Layer 9 of a small transformer language model trained on English Wikipedia (12 layers, counted from 0, width 128).
A neuron's activation on a vector x is SiLU(gate . x) times (in . x), where the dot is the dot product.

Input weights of the MLP neurons that the questions are about. A number n stands for (n - 500) times 0.00074.
n122 gate: 431,520,445,265,615,602,404,275,660,617,778,709,602,500,473,561,628,699,631,707,687,719,436,405,625,491,589,469,531,542,435,568,248,572,486,384,585,166,607,436,679,638,455,560,774,401,563,442,572,530,373,229,579,685,663,301,302,358,889,553,722,391,372,416,585,894,818,568,472,616,254,737,365,195,553,378,568,536,343,630,678,482,495,831,643,199,518,562,412,460,505,533,575,464,625,414,383,561,603,336,593,555,345,477,532,487,82,539,689,618,734,451,566,410,416,464,647,496,486,301,590,426,652,634,468,460,608,649
n150 gate: 653,379,851,820,513,320,536,464,288,322,572,734,726,556,532,500,357,540,573,418,301,518,757,479,247,369,233,418,696,700,343,289,593,340,265,486,818,509,216,173,598,649,349,517,546,468,573,564,463,570,290,572,473,578,589,260,454,517,610,419,771,578,560,554,741,417,306,629,342,681,473,291,386,653,437,633,252,673,387,404,320,395,386,585,636,518,329,405,720,460,491,454,697,358,618,522,514,629,605,588,473,440,277,454,751,775,435,341,473,514,444,523,586,614,623,495,417,513,776,380,541,434,291,193,440,736,318,513
n154 gate: 465,547,353,410,653,313,426,455,519,382,682,493,488,372,646,496,325,280,357,614,376,451,554,556,439,442,489,723,481,546,536,610,488,500,439,609,655,388,268,653,411,320,671,486,558,736,610,545,481,419,474,481,351,625,404,364,428,315,618,534,626,344,562,567,315,366,316,462,334,541,549,718,473,584,713,370,729,451,644,163,504,447,318,359,586,466,623,564,407,478,485,644,407,645,489,304,686,530,489,481,333,504,623,450,577,511,485,493,185,366,322,297,370,485,629,504,482,389,601,584,290,607,628,826,568,437,689,504
n183 gate: 280,336,546,509,309,756,629,478,522,482,314,491,573,396,487,603,639,643,708,302,439,605,643,496,543,482,277,386,353,504,344,580,365,257,273,421,570,388,439,362,441,670,451,513,500,535,482,438,398,623,621,204,405,562,724,504,385,470,487,100,647,562,236,448,487,389,273,700,644,478,478,302,831,580,557,642,531,680,468,500,496,677,739,548,536,509,539,409,318,202,196,390,543,403,600,712,434,384,443,536,327,255,339,331,298,861,259,680,637,305,464,373,619,504,587,638,213,539,631,269,469,539,377,290,500,496,465,564
n314 gate: 550,464,602,429,513,407,386,397,310,572,518,470,380,408,336,395,856,381,546,849,793,536,462,177,516,500,878,442,430,483,423,230,363,715,595,393,643,377,509,446,596,677,657,641,591,451,616,572,441,483,250,677,605,563,566,405,886,311,518,770,527,473,359,303,696,392,419,568,427,602,473,273,280,559,557,617,518,473,537,738,310,329,320,676,344,527,160,566,403,513,609,392,663,599,238,500,496,356,231,468,636,618,377,482,495,561,242,404,666,423,349,669,463,240,398,636,680,307,445,532,500,409,478,429,298,351,697,548
n397 gate: 900,512,650,580,585,803,302,337,540,387,775,478,570,820,218,324,251,874,415,297,518,585,496,437,532,514,460,734,668,508,608,663,339,486,454,217,437,734,402,454,394,250,310,509,743,582,383,627,373,513,628,129,465,650,641,642,559,669,604,594,523,418,381,473,487,591,363,500,242,590,554,504,473,495,883,391,541,495,393,740,487,328,355,615,546,396,692,603,527,571,509,575,704,464,267,543,604,412,464,431,567,287,472,350,808,452,349,294,740,632,426,424,472,328,477,687,578,394,560,372,286,504,428,500,745,522,532,548
n122 in: 359,422,440,508,670,570,627,412,367,513,525,496,769,345,283,631,574,500,627,597,471,433,520,473,372,478,809,500,582,441,327,627,307,454,475,458,261,633,600,534,280,425,580,772,513,411,504,841,525,720,451,696,434,437,360,446,601,415,255,637,432,581,761,245,341,445,577,615,620,621,353,352,378,355,496,407,547,362,379,567,813,572,479,587,885,576,342,463,459,351,726,477,616,775,425,589,626,512,508,619,607,591,286,585,380,279,342,500,234,581,427,404,526,530,561,657,443,356,919,432,458,279,559,392,394,447,529,467
n150 in: 661,397,270,454,744,482,477,658,624,406,669,383,409,624,555,577,239,569,509,640,444,528,375,504,433,519,486,68,445,334,406,355,106,626,721,245,505,676,482,133,357,431,579,398,519,729,579,612,402,541,281,209,230,271,664,448,509,375,692,804,397,820,614,705,481,622,575,269,524,843,393,587,733,344,408,631,331,379,380,411,428,528,710,546,409,598,472,403,431,317,429,245,560,458,472,325,519,514,393,618,839,513,272,519,519,650,453,514,594,462,576,306,636,397,664,349,281,523,725,679,340,391,574,805,434,464,481,545
n154 in: 563,582,610,473,785,355,364,411,286,543,659,235,703,532,665,297,432,470,482,400,301,327,434,339,576,651,404,577,402,511,559,395,547,403,570,550,554,818,469,648,472,611,311,463,732,628,840,682,368,399,685,305,496,585,447,322,469,426,484,553,364,220,461,247,558,383,430,492,575,527,550,553,392,786,420,516,500,550,667,376,634,345,465,371,555,616,313,607,435,496,496,371,462,671,362,415,284,692,450,500,420,587,363,313,402,429,457,725,539,484,531,324,721,508,552,441,559,318,409,496,582,391,600,469,574,526,519,523
n183 in: 285,305,254,578,344,691,359,509,278,619,595,530,609,613,626,517,634,682,434,663,731,579,462,435,587,681,343,640,646,352,555,394,401,416,629,461,588,469,396,407,343,400,544,680,406,500,535,588,416,500,500,461,435,403,573,488,60,487,305,552,380,212,504,358,233,438,131,713,428,496,417,453,738,219,444,323,363,579,631,500,610,249,553,357,401,482,435,357,500,742,259,402,249,624,409,665,526,663,689,647,379,558,348,332,545,564,451,790,659,611,536,343,427,725,505,411,365,655,523,558,668,752,855,474,496,311,583,457
n314 in: 578,424,646,464,411,496,778,581,509,523,660,277,579,667,733,232,642,536,321,423,689,315,526,554,541,314,563,550,447,530,379,564,352,532,372,631,780,436,939,751,565,460,491,621,597,568,301,423,618,404,447,612,522,268,620,462,532,287,864,388,609,422,679,509,797,358,701,358,348,522,464,725,495,505,429,714,715,401,421,495,531,645,600,536,653,201,308,361,353,287,472,621,732,873,756,739,799,549,500,381,767,436,546,650,454,447,440,513,505,641,597,661,590,187,434,651,452,571,384,614,555,654,640,531,659,496,595,544
n397 in: 463,626,556,432,523,978,170,770,563,762,513,535,382,481,232,366,388,586,228,317,564,536,544,487,488,458,650,436,706,432,570,518,393,367,394,423,842,533,432,375,294,414,532,522,654,624,367,628,652,434,590,369,303,790,634,555,564,557,656,545,477,311,704,419,441,334,329,574,463,614,327,384,692,314,604,385,482,714,585,358,257,330,651,478,632,436,541,527,514,513,481,877,748,799,663,614,431,741,381,440,424,603,640,523,579,460,755,580,647,689,514,396,610,748,675,875,763,392,401,500,620,620,527,459,472,478,230,491

Each question shows a token from some text and the vector x that enters the MLP there. A number n stands for (n - 500) times 0.012.

" at": 562,732,439,457,309,558,419,527,114,426,426,394,765,384,473,474,507,458,321,561,467,504,603,446,473,395,579,455,591,446,498,477,580,256,460,546,206,563,572,663,446,513,398,522,473,374,480,454,467,319,625,762,521,473,569,593,550,517,467,488,484,484,443,464,496,354,492,826,501,669,534,421,534,379,380,526,364,370,640,437,453,531,317,526,669,719,330,570,672,677,612,529,588,389,533,500,214,562,427,608,559,452,566,520,549,410,529,594,452,448,545,452,516,453,456,258,388,525,315,604,427,600,536,556,588,403,499,306
The two highest activations, in order: n150, n397

",": 558,821,492,412,450,630,483,624,601,553,353,410,450,360,500,527,436,529,296,429,703,449,412,557,435,446,684,682,484,668,514,444,530,663,527,419,505,696,509,652,439,542,629,572,517,563,578,525,395,609,460,523,468,460,583,655,527,276,489,471,528,475,461,418,185,546,419,253,417,383,466,549,521,522,489,550,402,449,265,568,569,533,473,332,577,592,583,429,573,384,469,573,529,436,219,462,411,484,480,626,642,464,489,357,401,504,458,593,511,369,484,703,369,446,578,501,515,506,659,600,469,382,516,575,393,565,508,479
Which neuron lights up most? n183

" Northern": 432,799,635,459,382,532,500,457,494,577,540,445,460,383,578,365,535,460,303,380,564,286,391,635,485,573,250,451,386,636,447,499,678,525,485,494,407,467,468,709,439,615,618,437,588,236,476,493,597,638,386,695,501,483,373,491,333,678,582,383,560,432,426,454,297,422,512,431,486,445,554,462,504,575,399,728,551,519,410,532,547,465,596,521,586,534,598,372,423,486,582,422,407,443,530,563,378,264,506,442,608,653,458,526,570,616,494,376,543,513,373,598,357,501,316,553,537,265,521,367,301,539,553,503,361,587,491,570
The three highest activations, in order: n150, n397, n122

" L": 650,664,490,418,497,483,464,397,576,544,364,298,405,556,523,430,309,459,578,437,521,445,376,883,487,405,370,444,126,510,566,512,509,425,524,473,513,612,452,489,524,578,460,634,554,513,512,483,719,308,584,539,537,558,564,270,477,506,406,469,501,429,514,374,449,374,416,515,442,381,466,490,526,470,359,471,551,566,331,559,494,447,700,295,349,274,484,481,360,478,443,536,285,478,816,481,442,368,677,517,436,511,557,558,517,540,604,389,382,525,447,574,468,547,598,675,395,469,431,366,444,569,383,569,471,452,412,492
Which neuron fires most, and how strongly? n122, at about 0.61

"mit": 607,727,582,568,470,718,417,636,438,714,495,552,330,432,469,508,407,504,162,443,239,578,549,765,598,432,434,550,531,466,584,612,713,420,473,354,620,429,574,351,320,498,480,549,370,508,375,522,423,571,404,489,655,412,496,412,288,410,339,535,644,526,639,587,515,489,438,476,450,453,543,556,595,534,549,520,451,653,474,408,584,443,520,486,584,716,378,486,537,520,469,374,677,492,348,316,521,300,508,524,481,592,476,645,419,464,489,617,504,420,375,297,444,467,599,532,543,423,459,341,411,580,602,570,367,515,359,525
Which neuron lights up most? n397

"ag": 53,575,442,345,722,454,611,631,591,326,534,553,485,854,514,475,375,403,479,574,370,552,498,559,422,311,918,424,432,531,515,416,370,571,512,463,514,458,703,497,623,552,612,404,458,450,717,460,515,357,568,424,315,610,656,392,381,501,484,540,475,658,508,564,149,582,511,607,687,434,304,366,571,634,568,547,603,361,577,358,657,648,509,545,402,654,500,404,408,511,511,543,487,447,485,525,502,574,606,584,428,594,289,496,408,655,341,455,504,460,458,569,579,663,599,404,607,489,461,457,375,627,559,595,427,120,626,720
Which neuron fires most, and how strongly? n122, at about 4.1

"ated": 649,727,538,402,567,495,664,397,535,478,534,676,823,361,414,329,614,346,405,594,397,406,645,455,589,431,490,412,540,599,621,518,599,661,632,617,545,546,524,708,437,424,537,437,623,323,342,444,565,406,529,743,468,506,539,631,390,441,319,514,492,521,440,684,407,533,422,430,736,476,269,487,563,398,431,365,227,507,692,511,496,522,476,454,387,630,679,499,484,373,414,676,481,549,815,468,483,546,466,390,552,611,515,412,299,609,633,547,389,653,705,642,544,555,514,492,367,419,466,522,355,408,381,545,545,446,668,509
Which neuron fires most, and how strongly? n150, at about 0.44

"in": 621,753,455,598,299,436,481,649,564,377,443,563,567,658,665,478,626,458,527,423,484,515,400,590,435,486,447,642,333,610,467,453,505,763,688,503,612,464,706,471,447,663,426,616,479,198,665,651,368,513,558,733,652,297,412,461,439,467,464,540,658,331,513,412,417,539,404,336,582,672,353,532,488,658,499,495,475,456,316,416,593,553,576,431,520,282,476,333,687,495,493,461,433,400,607,496,480,622,472,322,457,571,485,599,695,358,465,441,625,551,506,406,583,727,600,459,388,369,557,227,400,328,521,516,504,405,502,391
Which neuron lights up most? n397

" Ros": 762,688,539,654,301,427,523,555,499,574,240,417,501,557,728,436,634,415,627,379,318,580,503,683,581,558,440,595,275,488,395,453,526,361,665,452,404,417,423,450,499,528,559,580,520,510,350,610,706,268,498,509,536,486,553,459,761,711,467,475,535,432,532,692,461,489,426,685,444,357,651,413,498,531,559,566,478,392,590,604,438,504,559,442,202,315,601,499,464,471,486,390,432,217,493,486,736,514,542,636,288,570,331,555,502,582,493,384,284,434,265,491,562,481,489,495,606,336,535,438,671,534,424,591,503,298,487,524
Which neuron fires most, and how strongly? n397, at about 0.68

"\n": 402,633,287,380,620,439,444,627,555,535,454,329,540,541,598,510,637,393,448,530,279,588,534,541,202,657,340,528,504,331,472,651,488,499,472,468,535,464,359,500,493,445,515,584,471,595,340,743,392,252,553,571,649,387,347,422,472,505,521,396,417,553,492,583,421,539,602,539,559,607,440,398,550,423,377,532,386,630,539,621,422,435,741,428,574,564,606,587,447,448,502,388,482,562,617,509,367,485,492,476,608,798,381,697,655,463,477,501,610,557,414,595,410,596,315,623,750,593,548,617,501,521,588,531,582,423,544,319
Which neuron lights up most? n314

"us": 723,792,591,626,321,475,453,439,320,678,463,489,567,560,495,483,603,426,339,438,488,421,474,644,608,512,498,590,579,569,635,621,526,463,607,532,448,438,498,638,405,474,595,434,368,540,260,474,550,533,434,527,287,454,392,577,445,762,453,457,586,589,447,471,507,372,559,411,434,609,564,436,491,514,429,677,633,486,561,555,381,402,558,688,524,692,427,531,356,583,488,530,535,354,569,369,498,391,728,652,350,672,532,599,624,568,600,603,578,320,723,476,318,506,500,401,425,490,755,456,465,559,556,542,374,497,554,586
The three highest activations, in order: n314, n122, n397

"et": 596,486,703,497,455,734,631,591,463,458,415,439,252,581,515,392,627,503,585,445,543,492,349,806,580,574,342,525,649,433,469,606,576,710,568,352,482,562,517,436,344,461,602,474,451,357,698,569,309,577,474,491,330,251,478,602,561,570,572,562,314,402,665,621,207,465,441,532,453,697,555,364,696,507,600,593,335,439,649,498,504,392,446,597,540,546,498,438,432,586,482,292,667,244,330,382,493,306,526,483,445,537,551,627,316,612,356,598,296,411,388,533,577,543,455,620,510,409,629,427,627,568,554,307,283,555,462,558
Which neuron lights up most? n183

"ol": 601,549,569,627,416,516,616,403,512,421,551,630,569,589,531,486,384,543,406,464,252,699,458,697,492,751,122,374,378,493,360,558,596,373,467,392,430,519,628,486,502,612,691,658,479,473,478,447,569,382,419,508,432,419,600,377,565,559,465,462,591,339,298,583,560,277,628,277,671,685,634,344,565,150,626,435,708,450,630,500,506,484,633,368,412,533,672,399,469,514,451,423,604,535,454,421,751,485,789,566,436,390,444,661,507,465,367,525,262,238,672,390,497,483,447,459,524,549,634,430,616,434,332,702,550,405,262,567
Which neuron fires most, and how strongly? n150, at about 2.3

" after": 427,768,519,390,565,666,544,521,504,217,383,492,557,549,498,477,301,556,315,503,389,489,567,395,419,486,469,709,632,410,565,517,552,512,459,658,462,213,582,295,392,618,494,539,381,533,485,537,500,343,610,476,501,482,362,425,692,526,579,397,577,492,459,548,299,704,555,435,526,451,591,462,420,422,545,596,511,423,501,476,451,586,773,580,388,388,211,363,559,594,628,546,582,557,777,562,427,574,584,520,335,578,622,631,177,589,595,542,609,528,466,513,349,563,423,518,355,366,560,510,565,581,527,447,675,502,596,335
The two highest activations, in order: n150, n122

"hy": 433,500,442,549,549,589,622,356,365,501,529,479,511,588,447,642,379,425,425,513,708,567,535,716,467,681,511,618,483,666,478,407,495,410,483,600,543,727,493,441,603,580,506,463,409,373,531,354,466,318,486,448,385,544,74,453,583,737,356,477,547,328,514,557,310,473,565,553,660,604,567,499,468,364,480,147,617,547,383,291,568,426,341,435,638,744,597,427,689,517,564,523,639,640,331,309,621,485,571,488,669,287,506,510,557,615,254,569,402,574,566,463,553,533,825,634,592,685,418,519,457,464,644,665,620,491,476,571
Which neuron fires most, and how strongly? n154, at about 2.1

"TC": 449,714,388,405,508,610,499,515,449,590,377,586,415,336,338,495,648,402,260,413,432,531,551,847,552,480,539,420,514,379,591,616,499,557,475,482,385,480,435,492,357,527,665,575,410,504,533,401,441,468,440,519,396,637,629,458,381,591,573,344,438,470,575,425,446,325,422,609,619,417,437,439,404,429,254,514,686,618,674,422,394,432,407,467,398,757,379,579,545,571,451,584,416,393,420,401,570,422,453,401,512,794,462,441,549,687,471,608,742,422,664,520,512,546,612,397,595,524,534,538,571,417,526,451,514,533,431,562
Which neuron lights up most? n183

"P": 467,682,466,492,541,356,490,383,434,406,575,410,349,396,616,593,514,427,383,571,473,482,420,903,436,672,603,543,584,447,464,543,532,506,805,461,420,615,489,521,449,543,590,674,570,375,615,367,502,407,386,557,549,377,461,396,378,442,558,526,478,339,452,348,439,570,489,519,464,499,578,416,471,637,304,289,380,754,433,254,591,552,405,447,539,568,566,634,525,484,353,422,414,470,522,503,700,385,535,529,572,597,446,622,556,748,501,501,436,585,670,530,509,395,403,531,485,799,409,564,417,652,559,441,424,451,432,510
The two highest activations, in order: n154, n397

"3": 466,674,75,383,480,616,552,728,370,610,489,335,348,414,617,453,665,490,522,541,630,662,134,571,480,508,706,305,517,532,518,514,556,532,514,479,447,555,569,529,468,365,433,468,463,387,555,373,589,470,491,387,527,560,453,422,491,409,504,621,599,507,726,593,510,469,541,451,488,523,583,386,524,590,449,617,501,603,297,540,495,437,463,462,749,511,490,441,429,576,518,667,432,755,644,553,742,435,535,537,404,579,577,585,486,314,461,635,584,376,437,732,582,400,564,427,549,416,590,511,488,543,363,459,346,472,409,295
Which neuron lights up most? n314

" ": 424,716,563,503,520,528,298,472,446,566,707,454,457,427,432,610,400,478,344,568,613,403,426,577,432,475,617,422,451,303,391,575,623,606,533,450,447,434,501,506,631,488,457,786,327,565,575,536,593,477,706,530,559,561,446,676,520,320,548,316,611,507,377,463,245,476,475,525,540,527,603,380,346,439,537,684,534,616,412,664,577,656,627,488,511,477,371,660,390,534,482,821,596,554,515,570,350,577,555,391,562,770,500,539,437,407,489,487,470,262,455,537,424,448,413,501,497,536,510,471,455,429,558,319,456,547,568,414
Which neuron fires most, and how strongly? n122, at about 1.4

"arl": 553,666,521,535,542,507,554,475,586,600,507,475,330,623,500,494,469,412,301,277,473,487,535,836,623,408,392,275,377,621,538,423,668,520,476,687,655,496,446,510,502,431,515,467,558,713,465,609,409,432,621,593,469,361,461,469,511,537,501,467,614,425,553,766,612,489,659,554,412,481,416,232,446,803,584,636,446,332,686,478,511,412,484,615,625,424,659,522,499,575,374,437,708,380,404,387,402,532,361,493,404,424,700,496,351,530,530,366,526,349,513,615,646,525,397,535,608,439,350,508,421,324,605,470,498,415,393,424
The three highest activations, in order: n183, n122, n154

"0": 392,682,378,492,610,439,527,472,405,576,607,467,692,541,489,489,633,509,509,609,543,488,241,549,366,489,448,216,612,409,450,420,527,499,515,502,477,469,608,335,723,397,361,509,236,480,606,545,605,405,430,403,332,406,492,423,590,253,570,338,556,593,374,521,335,490,529,574,602,414,540,372,376,362,500,590,636,550,491,645,568,737,531,571,497,570,547,591,366,688,521,793,639,502,346,609,393,495,249,559,364,608,493,425,428,540,622,516,469,572,589,667,478,431,792,379,553,636,451,659,517,342,561,354,517,643,310,477
Which neuron lights up most? n122

"porary": 615,900,590,472,438,484,534,559,441,550,360,442,398,426,404,430,777,488,366,404,468,569,525,530,517,401,277,515,564,524,479,507,628,386,469,545,519,648,590,490,434,533,549,349,521,351,435,409,478,585,567,526,343,632,618,595,406,495,514,543,637,455,452,583,422,390,402,505,515,520,433,614,532,385,404,496,447,477,656,516,485,641,384,613,433,579,388,591,321,471,544,514,513,503,494,410,317,480,460,560,411,694,593,471,428,472,529,563,601,426,599,524,434,472,589,332,558,416,489,425,510,590,493,557,365,547,441,602
Which neuron fires most, and how strongly? n122, at about 0.61

"s": 570,849,508,547,349,469,490,504,485,537,497,628,566,428,346,566,667,449,424,373,357,526,473,750,589,428,422,524,499,356,540,366,574,502,580,481,503,472,460,583,474,472,432,452,487,477,623,558,345,433,503,412,426,524,540,694,437,651,445,486,442,604,442,510,431,380,481,513,427,545,531,483,570,520,487,497,595,517,558,571,427,458,505,574,350,510,377,519,507,545,510,597,502,467,327,378,346,619,559,433,541,738,622,396,458,474,578,586,561,379,501,422,513,362,520,450,373,478,506,549,687,470,466,325,447,483,364,342
Which neuron fires most, and how strongly? n314, at about 0.65